Layer 6 of a small transformer language model trained on English Wikipedia (10 layers, counted from 0, width 64).
A neuron's activation on a vector x is SiLU(gate . x) times (in . x), where the dot is the dot product.

Input weights of the MLP neurons that the questions are about. A number n stands for n times 0.0076.
n1 gate: -73 -23 -30 57 -15 -9 31 22 -7 -62 39 1 6 39 7 11 13 -10 -5 29 1 13 15 9 29 -9 3 -13 16 13 28 -24 -18 17 -11 40 2 21 -50 38 -53 -15 9 -32 20 -47 -22 28 16 -5 0 -33 19 -10 7 -38 47 -36 15 25 -1 -10 15 9
n4 gate: -58 23 54 15 -17 -18 49 13 -9 31 8 65 28 14 -57 -28 35 15 9 -36 -2 12 -31 -40 3 14 -44 1 1 -58 25 -12 7 28 -16 4 4 52 -65 33 16 6 -6 45 3 -13 -21 -22 4 44 -25 52 -18 28 -60 -20 7 -43 6 18 -12 -31 48 29
n14 gate: -2 2 4 -17 15 20 -31 16 -2 19 11 -18 12 -4 3 -33 1 0 15 -24 -20 -26 4 8 -11 21 11 -3 -38 11 -42 25 -36 -34 -5 13 6 12 -23 23 -29 8 47 -21 -6 -7 -4 10 -20 22 -37 15 -4 -9 -51 16 -4 -25 20 -8 17 8 -30 -27
n21 gate: -4 4 -46 11 26 -35 9 -24 -21 6 43 -16 -33 9 8 -27 -24 -21 -22 -11 -27 -16 -33 25 5 25 -7 -34 -36 -9 -41 8 22 5 -32 -6 -31 27 11 10 -7 -3 -22 16 -45 31 -15 32 -19 -3 -5 -23 18 22 24 -16 30 35 -7 24 29 -41 35 -49
n23 gate: 72 14 -19 -5 -8 -18 50 -29 -38 -17 6 34 -39 8 2 2 -8 -14 40 -2 34 3 19 5 -11 26 22 16 -3 -38 -1 28 -3 -27 -16 24 -4 -34 -18 14 25 49 -32 24 -26 -14 19 9 30 -16 14 -3 -45 -1 0 -18 29 -9 7 16 8 25 7 -17
n27 gate: 33 5 -2 -8 -7 -17 15 74 43 -38 -20 -8 21 4 -24 -39 -1 13 36 -3 -27 12 -51 -37 -9 3 -41 16 -39 -41 -21 8 -2 -5 14 -19 0 -5 -17 11 -2 43 -26 -17 23 -2 16 -37 -37 15 8 -3 1 -9 11 -58 26 6 -35 3 -20 -27 11 -6
n30 gate: -3 -31 -16 5 -27 23 5 6 -23 -3 -31 -6 -6 -31 11 3 -14 -35 0 23 -15 16 19 -57 -14 -16 -13 -24 -1 -11 16 10 15 11 15 -3 -55 24 -14 13 -9 18 -21 51 7 24 -17 -36 3 40 29 4 27 14 -32 31 -37 18 -23 -26 35 3 10 18
n35 gate: 19 16 14 -12 10 16 -22 -49 -27 13 31 13 -31 -10 33 6 -4 38 49 -14 -5 50 -36 -18 -3 9 33 -22 6 23 30 -2 4 -24 4 40 -13 -13 -35 9 -41 21 12 2 -5 30 -22 2 31 -49 19 7 -4 7 42 -14 8 -33 -22 8 15 50 -33 -20
n109 gate: -22 1 0 39 -21 -45 22 -8 -33 12 -6 -29 -26 1 -57 54 19 -24 -9 -1 -5 9 13 -60 24 17 5 -3 -19 10 7 19 11 21 -2 8 44 -24 7 18 12 6 -16 25 -79 30 -3 -59 -30 -22 40 63 -6 -7 -4 -17 5 33 12 -11 -5 -20 -30 9
n125 gate: -46 -17 19 22 33 7 -10 49 -1 -13 2 36 -6 -10 -45 30 -27 -22 7 -21 -1 19 30 -39 -5 0 -21 -58 24 24 59 -25 8 35 18 39 34 50 2 -6 34 33 -9 6 -22 -17 -2 -11 15 47 68 -11 9 11 45 10 4 -11 13 11 -4 -11 -68 25
n127 gate: 14 -29 -64 16 -26 -21 -13 38 7 59 -25 12 -36 28 27 -45 10 19 -6 -13 -14 -26 33 -19 -4 17 -22 -81 -20 42 15 7 -22 13 30 -4 20 -6 -28 -1 35 30 -22 22 37 -15 32 13 43 2 -19 29 8 -35 -20 -3 27 -9 9 0 49 1 -37 19
n130 gate: -10 -15 -4 17 0 30 -37 32 10 18 -24 56 26 -23 -9 23 26 31 45 -1 16 -38 31 -3 33 -10 7 3 21 11 -16 -4 -5 18 -54 -17 -20 -20 4 6 -14 -32 54 -19 9 41 -47 -25 34 1 5 -10 -14 30 -5 -4 -18 10 37 -26 12 20 10 -5
n137 gate: -23 7 7 12 37 -6 25 15 -38 -12 -6 1 -7 9 3 -23 8 -11 4 -32 18 23 -12 7 17 -6 -5 25 -9 12 -23 -7 1 -26 -17 -50 -18 -7 43 33 -17 23 18 38 -22 0 -16 41 24 49 -3 39 8 -3 15 -17 1 46 -13 35 -13 -8 1 3
n165 gate: 9 -16 8 17 3 -13 4 -26 -15 -25 -28 -21 23 -28 -41 35 -6 -16 16 31 -24 3 -3 -18 2 -2 -26 32 19 23 3 1 8 19 4 -44 38 21 -15 60 28 -36 -30 -28 4 -3 -26 -37 31 7 -25 -6 -16 26 27 -30 7 29 -9 -10 13 -8 31 -14
n182 gate: 10 -31 27 -16 31 40 18 14 -15 -12 -16 -15 -8 2 -29 29 6 -18 -5 -41 -4 19 -1 -4 -24 -31 -14 -23 -42 20 -12 -19 -35 -5 39 -45 31 14 3 -4 62 6 6 -31 38 14 -3 -4 -14 4 5 -1 -8 -63 -38 6 18 29 2 -1 32 13 11 -16
n187 gate: -5 -20 -13 38 9 25 9 -33 -34 -1 -18 -7 -49 -32 -14 -23 -18 -52 36 -14 -5 -11 -7 11 2 -43 2 -27 59 -3 28 8 -15 2 -8 -32 -5 16 4 9 -27 37 -18 -29 -26 55 23 -26 1 -60 23 -33 -3 -7 17 19 -17 17 -53 -24 56 28 -41 -10
n191 gate: -30 35 26 -8 -14 -4 -11 -20 -12 49 27 -56 32 -7 26 -25 3 5 10 -14 10 21 -8 -18 16 15 -41 13 7 -13 -16 49 -16 47 -8 16 -3 28 -37 16 -16 14 75 1 51 8 -53 10 23 5 16 -40 3 -24 -30 30 -31 -13 19 58 -5 42 -29 34
n194 gate: 17 18 53 -2 -36 -7 -19 -9 -4 19 -3 -8 41 15 1 11 88 2 -17 33 -29 -69 -12 -6 6 -7 19 -18 7 -15 3 -2 -11 5 13 22 -8 64 21 -2 -31 29 -16 8 41 3 24 -20 48 -18 6 29 -34 -39 20 -40 -27 10 -7 21 56 4 13 -49
n203 gate: -22 33 -16 -1 1 26 -14 16 -28 8 37 45 -12 63 13 -24 9 -7 29 -6 30 -25 -27 30 21 -5 12 23 -28 7 -36 -4 -1 2 24 -15 -14 -19 -30 -36 -39 -25 50 -25 43 7 32 16 1 -20 18 63 6 18 13 1 -21 13 -14 -21 -18 -7 10 -17
n220 gate: -12 33 23 -7 0 24 26 23 -42 8 -36 7 -25 -38 -33 -14 -65 2 5 55 27 -24 -3 -19 -17 2 -28 -26 -7 -30 22 -25 14 13 3 8 -2 -1 -23 -36 -25 3 34 -20 32 10 5 10 25 -30 -1 1 -2 -71 -21 -23 83 21 30 -27 -10 26 6 29
n233 gate: -20 -10 -18 19 -20 -14 -35 9 -2 10 17 -32 39 17 13 -16 -29 59 26 -45 2 -18 17 18 48 23 -33 6 2 39 19 -55 4 24 2 3 -12 -2 1 17 -17 21 14 -24 -21 -4 34 12 15 77 32 12 13 6 -6 21 -18 3 14 41 -33 -12 6 -25
n234 gate: 34 55 -21 -10 -21 -25 -1 26 -5 9 25 -13 19 -34 -3 -10 -27 38 -5 15 37 9 4 18 47 31 -27 -17 19 30 35 -56 13 45 2 -22 -3 55 12 28 -39 40 12 26 6 -5 10 -53 29 29 13 -23 21 16 11 22 34 27 -5 13 6 -13 8 26
n249 gate: 26 -18 -14 32 -24 -14 9 -14 20 -26 -27 -23 -31 -15 -22 18 -75 21 26 -18 11 -17 8 -12 35 7 2 20 1 -29 -42 2 5 -4 14 -18 10 33 -22 8 45 40 -9 48 18 32 -40 -3 4 -4 -21 -11 -1 -19 -14 9 -37 -4 10 -7 -13 -13 -9 -22
n1 in: 9 12 -37 11 -33 13 -35 -4 0 -11 20 -1 9 -33 1 2 18 -19 -11 -18 -33 -20 27 34 -2 -19 -9 2 6 11 28 17 -39 34 -5 -12 -17 -32 1 26 38 -20 6 4 77 -22 38 -27 -38 -34 -20 -3 -24 5 9 39 30 6 -3 19 7 11 -49 25
n4 in: -12 68 26 16 -58 -5 38 -19 54 13 6 27 -5 7 -8 -4 28 0 16 0 -9 -11 -14 27 33 -26 25 3 -2 2 10 -33 43 6 7 -13 -4 -12 2 22 39 15 -66 -18 32 -46 -2 -7 -5 28 3 5 18 22 4 10 8 -5 4 45 14 -1 15 -17
n14 in: -9 -5 -1 24 24 20 1 -31 0 -12 -29 -19 14 27 -12 -37 13 -18 -8 -26 -25 6 0 -7 23 16 -16 -7 -29 5 -18 -25 -3 -17 -15 19 -23 -2 -41 26 -3 -13 2 -8 -23 50 13 -8 1 36 -14 -34 -16 5 -30 -18 5 -17 -2 3 -3 -9 -26 -22
n21 in: -16 17 -12 15 14 -21 -10 7 13 -2 -33 -3 27 -19 -19 19 -55 -34 -15 -9 2 -25 25 11 -15 18 19 33 -38 -22 38 -5 -19 13 -19 4 16 50 32 8 35 27 1 7 31 12 -12 14 5 14 16 5 6 -16 5 -16 9 46 1 -3 -7 -29 11 -35
n23 in: -3 -5 1 -5 -13 -32 -19 10 -31 28 -1 20 2 -6 -29 5 -7 -1 24 25 19 -22 34 31 21 13 14 0 -4 -3 24 14 15 -37 -7 24 -17 -14 -14 -15 30 28 10 -7 -10 -3 -3 5 -9 -7 35 -8 -18 -18 77 -5 -27 -53 26 29 -25 -12 -5 -27
n27 in: -15 34 31 50 -12 14 3 -20 24 -28 -18 9 56 -4 27 19 -16 5 -16 9 11 26 -7 14 -22 -10 2 6 -40 4 3 7 -4 28 -31 21 -41 -13 -22 -3 42 36 -2 48 5 18 27 -1 15 -27 -17 -38 -18 -27 -7 1 -1 4 -1 -3 26 -8 -4 -16
n30 in: 20 -23 12 1 2 4 -18 25 -24 20 -47 -11 54 -16 14 -18 -34 38 -34 27 40 -25 -22 26 -2 4 6 28 -3 13 -12 9 21 -30 21 -35 -24 16 13 6 3 -8 10 -26 21 -6 -6 12 -30 21 -3 -7 -3 -11 -15 -31 3 15 -4 -22 8 -54 11 3
n35 in: 22 16 14 28 -11 4 -15 6 -32 -36 -23 36 8 10 -13 40 37 48 -51 -9 -32 51 19 14 2 19 6 -23 -43 25 -6 6 -11 34 -11 3 1 -7 -40 2 4 21 21 -6 -15 23 -7 -6 -8 -16 -29 53 -48 4 -26 -6 19 13 -2 -1 -21 -17 -14 13
n109 in: 34 -46 4 -16 -4 -12 -8 39 32 -10 -21 22 -5 14 -5 -24 1 44 14 -11 41 -28 2 -15 -19 53 -13 29 -18 -30 11 40 -8 -6 -13 3 6 37 10 -10 1 61 8 -5 -12 19 8 -31 -8 -17 -3 2 -9 25 -7 13 35 -12 47 0 -14 -3 -36 -14
n125 in: -3 -15 -26 -27 -1 -18 15 -32 -44 -54 -11 6 -35 23 -3 27 52 -26 17 -27 34 33 -41 -4 40 22 11 -23 5 37 -24 43 20 -1 33 -33 -10 -6 -9 5 12 -8 -6 37 0 20 -1 19 -48 -13 -9 -22 -41 -25 -1 11 6 4 10 3 2 -13 -21 -15
n127 in: 0 32 -12 1 9 -5 27 30 22 -22 -24 5 -27 33 -4 -1 36 -6 -30 -30 -8 -9 32 28 -45 18 21 -9 -33 -2 8 -33 -45 -16 7 45 15 -3 -27 -15 -11 9 -36 41 2 -12 11 37 20 -3 16 -22 -35 -29 -61 -5 21 4 5 -1 37 23 -4 55
n130 in: 5 -20 34 11 10 14 7 40 25 0 6 40 23 -12 -1 29 32 30 -13 35 21 -21 -5 -35 -5 55 20 51 -10 25 10 22 8 7 -20 1 -34 -20 -14 -39 20 -20 -35 -35 28 -8 -19 11 -10 20 -20 4 -9 4 0 -52 -6 -3 -1 -1 -17 -21 16 4
n137 in: -41 -6 4 -10 1 18 -3 20 -15 -35 9 -43 0 -26 3 13 -23 -3 -29 8 -8 2 23 9 -8 -27 26 -18 26 18 -10 -30 -4 -3 -12 -1 1 25 13 -9 1 11 18 -3 -7 52 -20 5 -28 -10 39 -24 10 55 14 52 -6 6 24 -16 33 15 -38 -3
n165 in: 41 -26 15 -8 26 -18 -33 -17 -10 -35 -7 -14 8 -12 -10 30 -13 16 -22 -12 29 6 -24 -18 -8 -1 27 0 45 22 14 19 17 2 2 -34 2 -4 -28 27 8 -35 22 2 8 -17 45 -1 21 49 -17 1 7 10 4 9 -7 14 -18 -15 -7 12 1 32
n182 in: 37 5 -15 25 -33 -11 -28 -17 -34 -18 -7 7 40 -1 8 9 -31 -7 -6 4 1 -38 -18 -21 38 -55 13 17 -37 10 1 -10 -3 25 -7 -5 -14 0 16 21 17 -9 17 -36 -43 -45 13 -2 9 9 -1 -26 -7 -39 14 9 -8 16 -36 7 -3 14 -12 -2
n187 in: -37 -27 0 -9 -11 -14 -62 16 22 -1 -29 -10 7 3 -39 27 28 -28 24 -28 -37 -9 -42 11 -1 29 -1 -14 1 29 -23 -46 -8 4 36 -14 -2 28 -14 4 33 -32 -17 -16 1 -19 22 5 -25 25 -32 25 3 -37 6 -3 -5 19 21 -8 29 25 8 1
n191 in: -5 8 19 12 10 11 -15 5 14 -56 15 1 -94 -22 -17 20 -16 -1 44 12 50 -19 -23 -32 -41 -7 2 11 12 -23 -2 -20 -9 5 2 -23 -2 -16 7 24 -16 36 -15 -36 3 -40 30 -28 -1 18 -28 -21 -46 -18 14 -10 27 -26 -29 -15 20 43 8 -15
n194 in: -8 25 6 -30 -42 -1 -26 18 47 -7 -12 -13 48 -28 25 -20 -19 42 16 11 13 -9 -15 -20 10 -34 -3 4 -13 -1 -45 0 0 -35 -39 23 9 11 -23 -21 -4 40 14 39 -28 -21 48 30 -6 -49 4 4 30 2 -10 0 -17 15 31 16 7 -19 43 -14
n203 in: -29 -25 -3 12 2 4 29 -2 -18 24 -56 -1 -13 -3 26 -25 3 4 1 -44 21 -27 -23 -15 -21 -17 24 41 -16 -22 7 25 33 -35 -16 -42 -2 -8 3 -19 -20 -18 -31 -10 4 35 2 -22 -6 -31 -6 19 -2 -15 5 27 29 -12 -4 4 19 11 -14 25
n220 in: -36 37 -9 7 -13 10 3 -9 -26 -13 -24 9 -22 -19 -18 -3 -7 6 -36 47 10 -18 16 23 -1 11 -9 -7 9 -46 -6 -49 -24 -10 -26 29 -33 0 -35 1 -6 -14 12 32 1 -27 39 25 -10 -23 1 -15 -16 -34 23 18 -7 -32 -1 -19 -19 -6 17 -8
n233 in: 14 3 28 25 18 -7 -12 0 -24 -1 35 17 -19 -5 4 -9 -42 -23 -40 17 -7 40 -20 35 26 -18 17 22 37 29 21 -15 9 -18 13 25 -13 -6 17 -22 -6 17 21 -39 7 -29 -7 25 3 11 27 -3 17 22 28 22 -32 -31 19 13 -24 -21 33 25
n234 in: 5 39 25 53 15 5 -19 1 -5 -6 -25 -30 -36 -24 8 -10 1 9 -4 -10 10 32 4 15 -2 -5 -9 -5 53 55 -30 -7 1 2 -17 44 -20 40 4 -14 32 -1 -11 -1 -15 -5 40 13 -13 -52 4 4 -30 38 -27 -4 -31 28 -25 -44 -24 33 -6 29
n249 in: -43 20 -11 -5 -9 -34 27 15 15 -30 9 3 16 -6 10 0 -6 -10 -3 -22 9 -5 -4 -37 18 8 -14 14 9 9 -41 12 11 -9 -26 59 -1 -67 0 -12 -12 -3 1 1 -1 3 -12 -7 -7 2 3 4 29 -24 34 9 -37 -49 28 -23 6 11 37 -22

Each question shows a token from some text and the vector x that enters the MLP there. A number n stands for n times 0.023.

" of": 11 -7 -4 9 33 -1 7 -2 8 -12 -15 7 -3 13 -9 14 34 1 -3 3 -8 8 -3 -21 32 -16 -6 -7 -32 -9 13 3 -16 -13 1 -1 -14 23 8 14 18 -17 -46 2 -5 14 4 -1 -35 18 8 1 -5 -4 15 6 -31 7 -23 21 -41 35 20 13
Which neuron lights up most? n182

"\n": -1 7 -9 30 -2 13 14 -13 30 -28 -32 -13 8 -3 -10 9 14 -10 1 -13 -9 6 0 -23 18 1 -22 10 -15 -32 -4 3 -11 -5 4 15 -20 1 -32 -4 3 12 -33 10 -9 -3 -3 -14 -5 0 -18 -7 -9 -3 0 14 -57 0 -13 3 -30 15 20 12
Which three neurons fire most, strongest first? n249, n27, n4

"t": 17 -17 -7 10 21 33 -16 10 3 6 17 -6 17 -4 -7 18 4 -3 0 -16 -5 -25 7 6 -26 23 -5 -5 -36 39 -25 -18 -3 11 -67 -11 -10 -1 -24 -19 21 18 -3 47 -25 19 -31 -14 -26 -25 24 29 -11 1 27 21 11 -18 18 13 25 0 -29 3
Which two neurons fire most, strongest first? n109, n35

"ab": 11 -25 -17 -9 42 -10 -22 9 13 -21 3 44 12 -13 -1 -18 12 -16 -26 -14 -18 16 -16 -29 -6 3 -29 -18 22 25 17 -17 -25 0 -14 5 10 18 15 4 3 6 45 3 -3 -19 9 -11 -54 19 10 -47 7 19 -1 20 15 0 -5 24 15 -4 -12 -18
Which neuron lights up most? n125

" | ": 7 34 -2 -1 -33 1 18 28 -5 -29 2 11 11 -22 -5 38 -1 2 21 -35 -1 35 14 44 8 -31 36 20 4 49 -1 -6 -11 8 -49 -24 -30 -29 16 -22 15 -5 -13 26 4 8 -6 7 15 -9 -14 -8 6 -2 5 -5 -23 -12 9 -13 26 -4 7 -21
Which three neurons fire most, strongest first? n130, n137, n249

" man": 16 -23 -46 -22 52 9 7 -16 8 18 10 10 8 -33 -6 7 -13 5 -40 -3 8 0 -20 46 22 -14 -5 0 3 29 -3 8 5 -12 33 -13 -15 8 7 -29 -7 -43 -23 13 32 5 -3 34 -3 4 29 21 -5 11 7 2 -14 -18 -19 5 -25 -7 -13 -4
Which neuron lights up most? n191

" ob": 11 -3 -2 -20 4 10 -6 -50 -22 -16 10 -15 -9 -42 -12 9 -6 3 -36 -4 -2 7 21 0 -45 15 -29 12 -2 4 -16 15 -20 -7 17 4 6 0 34 -11 31 -34 -8 0 34 -27 -13 4 -26 38 15 -8 14 -8 12 37 -15 -33 -8 8 -16 -27 -16 -1
The most active neuron and its activation: n194, at about 0.35

"l": 10 -3 -26 15 -6 -28 1 11 -14 36 -2 -4 -9 10 29 -3 18 -29 3 -16 21 -8 3 13 -30 12 -8 33 -21 -28 4 -15 -14 -18 19 10 -44 -22 50 -5 -27 22 24 26 -14 -20 -40 16 -5 30 28 -4 -34 6 -13 -12 -16 1 10 2 -23 -2 -2 12
Which neuron lights up most? n23

"rol": 40 -16 -2 33 17 -29 -14 -12 24 16 11 15 17 -4 52 -10 16 2 -12 -1 34 -34 2 35 -8 47 -11 23 13 39 -12 6 -27 19 37 0 13 1 -25 1 -14 -33 8 7 6 -3 12 10 0 20 -8 -15 -25 13 13 8 -7 14 -29 11 23 -13 9 27
Which two neurons fire most, strongest first? n127, n234

" J": 7 9 -17 18 -2 -14 11 -41 8 -13 5 -6 13 -17 -22 -14 -14 -19 2 -1 -10 13 7 -24 -34 -34 -20 -26 -43 19 -1 -6 -49 5 14 -12 -20 26 -15 -22 -2 -50 5 14 -1 0 17 11 -20 -11 45 -14 -26 8 -18 -9 -17 -11 24 6 -27 9 3 -1
Which neuron lights up most? n182

"its": -8 -5 18 -5 15 -4 -19 -7 -5 -7 -32 33 19 27 -23 16 33 -6 14 20 21 -10 -25 -3 -3 -8 -6 38 23 58 -10 -5 4 -32 -16 -6 29 -35 -33 31 -11 -40 -6 -7 -30 12 30 -19 -3 -7 41 -11 -20 -15 -32 13 -2 -24 -16 -5 4 -26 -9 6
Which neuron lights up most? n165

"1": 23 -36 21 -23 15 9 -14 -28 1 9 16 -16 -2 -25 12 -4 24 -18 15 -10 -8 -27 -29 25 26 31 -13 4 -7 -11 -11 -8 -40 -6 27 22 23 28 27 -14 28 -7 14 -4 -13 2 5 32 12 8 -12 -18 -19 13 40 -29 -19 -35 15 0 -1 -9 -1 -33
Which neuron lights up most? n14

" Sal": -6 -20 12 18 34 -16 10 12 8 4 2 -26 -7 20 15 9 -29 -13 -4 -12 -11 9 -7 -34 -37 -7 -27 10 -29 -5 -8 12 -11 -2 12 7 -22 -21 32 -14 -16 -27 13 -3 11 8 -1 -4 -32 5 -4 -21 -53 -12 -25 30 -3 5 4 50 -28 -7 3 22
The most active neuron and its activation: n191, at about 0.33

" T": -6 -3 -8 5 45 -15 -2 -14 35 1 -10 6 35 0 -8 -12 -6 -20 -11 3 -9 24 -13 -30 -44 -9 -5 -6 -26 -11 4 -19 -26 4 -29 -22 -10 -2 14 -18 -3 3 -17 16 -28 -17 28 -9 2 -20 -2 3 -14 13 -28 5 -11 -24 39 1 -26 -19 -10 8
Which neuron lights up most? n27

"974": 29 -17 16 -15 36 -12 -6 -34 2 24 -29 -21 -12 6 31 -20 2 -22 11 3 -16 -13 1 13 19 4 9 11 34 8 12 11 -1 -4 -11 15 12 27 37 1 0 2 -17 9 20 -18 16 -4 -17 -18 10 12 -47 7 5 -19 -19 -43 -18 -19 39 1 27 -24
Which neuron lights up most? n23

" S": -5 2 -7 2 49 -15 -1 -15 12 12 -9 -17 17 4 -5 -8 8 -1 1 -3 -10 26 -6 0 -39 -26 -14 -21 -54 -9 6 0 -14 -14 20 5 -5 13 -14 -5 -11 -29 3 26 14 -24 16 -3 -26 -38 -17 -33 17 23 -25 18 -21 -12 22 0 -32 2 -1 -3
Which two neurons fire most, strongest first? n14, n130

" George": 20 -22 -12 14 48 -11 -3 -11 0 -19 -24 -27 -22 -10 4 11 -6 -28 -16 10 7 -29 -3 -21 15 -6 -3 -17 -31 14 3 5 35 -28 24 -21 -24 16 23 -3 10 -43 -38 12 12 17 -9 -12 -12 -9 -15 -26 -32 10 9 -3 -5 -11 -19 18 16 6 -4 16
The most active neuron and its activation: n165, at about 0.6

"isl": 38 -37 -15 16 12 -39 -14 16 40 -16 -13 -13 -20 -2 44 -36 15 1 -35 -23 9 17 31 -12 -8 11 -10 22 -16 33 -9 7 -11 25 14 -6 6 -1 -46 -25 14 4 32 17 -1 5 -20 10 -40 19 -12 2 -19 2 -13 8 -5 -14 -4 49 14 15 -1 -9
Which two neurons fire most, strongest first? n127, n14

" Def": 11 -4 0 11 28 -9 -7 0 27 -16 35 -32 20 -44 12 -6 -16 -6 -13 18 3 30 -25 31 -14 -10 -9 -29 -19 -6 3 25 -18 7 17 -10 -31 -8 61 9 -31 -5 7 26 -28 -12 -15 16 -17 -7 1 -15 -24 0 -20 40 -9 -41 -12 -6 -24 -16 -17 4
Which neuron lights up most? n4

" their": 4 -3 -9 11 22 5 20 8 12 -4 -16 -3 7 14 7 -10 40 -9 -6 4 -12 -5 1 -4 32 -17 3 -7 -36 -7 4 6 -17 2 -13 1 0 1 -7 -8 29 -8 -49 9 8 1 0 -18 6 6 -2 -2 -12 8 -5 -9 -37 -1 -40 17 -33 -11 10 11
Which three neurons fire most, strongest first? n4, n27, n191

"q": -3 -19 12 -10 7 -18 -11 -7 26 -6 -7 -45 -25 12 -46 51 -8 5 5 1 -13 -16 8 20 -33 -40 18 8 6 -9 36 0 -45 29 -29 -4 0 4 19 -10 -5 -30 -2 -3 11 -1 44 -5 -11 21 2 11 -31 -8 24 2 -11 30 -5 19 6 -9 6 -18
Which three neurons fire most, strongest first? n165, n187, n182

"er |": 4 5 -25 11 -10 -11 2 -14 19 -18 -19 4 9 -22 0 10 16 5 -3 -19 -18 -26 4 -6 -14 -23 -2 19 13 3 -23 -6 -8 -12 -21 -16 -2 21 -3 -10 7 -5 -44 11 17 18 15 19 -28 1 -18 -5 24 1 5 9 -34 5 40 24 10 43 -16 12
Which three neurons fire most, strongest first? n249, n187, n194

" l": 28 6 -13 14 11 -20 -7 -16 1 4 2 -17 15 -4 -8 11 0 -13 13 32 -15 10 -2 24 -31 -34 12 28 -12 41 2 0 -45 9 26 5 7 7 24 -3 -2 -14 -34 18 -5 -4 1 17 -21 22 8 18 16 14 -23 40 -13 -17 9 19 -40 -29 -31 9
Which neuron lights up most? n233

" sec": 2 9 -12 -1 46 -9 2 -1 10 2 44 -29 9 -19 21 -38 3 -20 0 18 13 22 19 29 -13 -33 -22 21 -12 23 18 -26 -3 6 -24 6 11 -17 0 -35 10 -26 0 -7 38 -28 -2 13 -18 24 2 -12 23 -3 -5 25 -11 -45 -26 23 -25 -19 6 8
Which neuron lights up most? n233

"ruction": 42 12 13 7 23 -28 -9 -33 -21 -18 35 29 10 9 12 -13 1 9 7 -7 7 -14 15 5 -4 20 -11 45 22 26 -31 7 1 -7 15 25 9 -25 -2 2 12 -10 -12 -5 10 25 10 -14 -15 -17 -13 25 -46 14 32 1 -21 -12 -42 0 22 18 1 -2
Which three neurons fire most, strongest first? n23, n35, n165

"io": 19 -9 -19 15 -26 18 -17 -12 7 0 -56 12 -18 -22 35 22 -5 -11 -22 3 -32 -25 13 2 0 -41 42 24 -2 48 -62 -15 18 1 -41 1 -3 -17 -22 -4 14 14 -16 -17 1 3 -26 0 11 -22 7 -19 -27 -12 8 7 13 -10 -3 -15 -8 18 -8 1
Which three neurons fire most, strongest first? n130, n249, n35

"ur": 37 -18 -9 34 -6 -48 -27 -6 9 2 4 16 8 -12 -11 -16 3 -14 15 5 33 -3 -17 -24 -9 -5 -8 19 -17 9 -7 1 -39 -20 2 -4 -8 28 29 -29 21 8 0 1 12 -20 11 -4 -59 9 -9 13 -15 -25 35 -17 7 16 -29 16 22 17 -38 -34
Which neuron lights up most? n182

"\n\n": 9 18 2 33 11 20 -15 -22 34 -23 -23 3 5 -5 -7 9 -3 -17 13 -10 -8 8 8 -20 19 -19 -23 20 14 -25 -16 12 -32 -17 8 5 -6 15 -20 12 -6 10 -5 26 -16 -6 -1 -19 8 -16 -7 -3 -4 -1 3 15 -56 2 -7 -21 -44 3 13 4
Which two neurons fire most, strongest first? n249, n27

"er,": 4 -13 -5 5 33 -22 -19 8 17 6 -1 -18 19 -2 3 6 14 -17 10 -5 6 -4 -6 14 43 -22 -6 -17 25 18 8 0 -3 -7 17 -28 -14 -1 0 -9 -10 -11 -20 2 28 12 0 1 -13 -18 16 -7 -7 -12 14 15 -45 24 -21 -3 -21 24 -26 -10
Which neuron lights up most? n187

"el": 25 44 5 -1 7 -21 4 -14 22 19 -12 -27 -31 45 -2 -11 -10 4 9 -6 27 -42 -10 53 -1 5 32 -12 -4 33 6 4 2 -22 -15 -5 -34 18 -7 -11 39 12 7 14 -9 59 11 0 -2 -32 2 -3 -36 17 0 -22 -6 -7 11 -5 -9 -10 -20 -9
Which neuron lights up most? n23

" Park": -3 3 -14 7 21 3 11 -36 -38 -17 -31 18 38 -11 -24 22 3 29 -6 8 13 -19 5 -26 -4 -10 -4 11 18 24 9 6 8 -1 14 -24 24 -2 12 -22 -8 -44 -20 9 -36 -12 4 46 31 -27 4 -6 -40 -3 -27 -18 -4 20 -29 13 20 -7 -18 3
Which neuron lights up most? n165

" An": -9 -14 -20 7 37 16 16 -6 -5 0 -22 6 20 17 13 16 -4 -7 12 18 -13 58 1 -32 -12 20 10 1 -24 -17 -24 -2 8 -8 -10 -10 -23 31 13 -40 49 10 -19 4 10 9 17 12 -28 -5 -2 -22 -32 -16 -20 12 -27 -19 5 -8 -28 -17 1 2
The most active neuron and its activation: n27, at about 0.49

"'s": 13 -9 8 1 20 -9 -20 6 -11 -3 -14 -13 3 13 24 -31 11 11 16 12 -8 -28 -8 10 39 -27 23 5 -37 10 -12 18 -27 4 -14 -14 1 14 10 -35 29 1 -49 -3 13 12 8 10 12 -8 12 0 -6 13 14 2 -21 6 -39 4 -8 16 -12 -4
Which three neurons fire most, strongest first? n203, n194, n220

" brother": -21 -23 -25 -25 42 -11 -12 -15 12 -9 4 -10 -43 -41 19 -23 5 -19 -8 5 13 -17 -12 7 30 -10 23 -3 33 19 -3 24 -22 -15 7 -15 -27 16 36 -37 7 -43 0 -8 11 5 -9 9 9 8 13 0 -19 -3 11 -16 -9 -12 -29 -10 -2 17 -17 13
The most active neuron and its activation: n27, at about 0.44

"6": 31 15 46 -44 11 -19 -40 -62 9 21 -7 -3 -3 17 -9 1 19 -13 27 -15 6 -7 7 14 12 -14 23 0 48 20 24 19 -3 -27 1 13 -12 27 23 -34 -13 7 -17 2 16 -12 3 -2 18 -9 -16 0 -28 -1 -13 18 14 -27 -8 -3 19 12 10 -26
The most active neuron and its activation: n23, at about 0.37

"ood": -13 42 11 33 48 -19 -7 -1 -7 -1 29 19 5 -27 -20 -3 -6 -7 20 3 7 -1 -10 -20 -12 6 0 5 28 14 3 -13 -11 10 -26 0 16 17 -3 -17 -6 -54 2 -8 4 6 -2 35 7 27 -4 -19 -34 4 22 -27 -1 4 -42 -8 -12 -2 -9 27
Which neuron lights up most? n165

"ive": 32 5 -6 28 36 9 -1 0 -30 -28 15 44 19 4 49 -13 21 16 -7 -6 -5 -13 -22 13 -5 -9 0 -3 7 54 -23 12 11 7 -19 -21 -1 -18 21 15 11 15 -8 8 -10 -30 3 -10 30 3 -16 6 -36 -6 24 11 -29 -26 -31 -9 4 6 3 -7
Which neuron lights up most? n35

"r": 9 -26 -31 -19 -17 -5 -27 23 -35 16 -36 -9 4 24 -19 18 20 -16 12 14 16 -27 -26 44 -4 3 3 0 -35 42 29 14 -10 -9 -23 7 31 -18 17 -34 7 16 14 8 18 10 8 15 -11 -25 -8 4 -26 -5 6 20 -8 -39 10 -15 -8 26 -35 -8
Which neuron lights up most? n127

"ald": 5 12 5 0 14 11 -3 8 22 -3 -18 -2 -37 1 24 -17 -5 -7 -23 -18 15 -13 -1 3 -16 11 33 -21 9 36 49 -16 9 -23 0 -26 -30 -2 41 -12 -5 -14 -33 -5 5 36 13 34 -23 3 -21 8 -54 -24 -7 29 -9 1 2 -12 14 7 -19 3
Which neuron lights up most? n127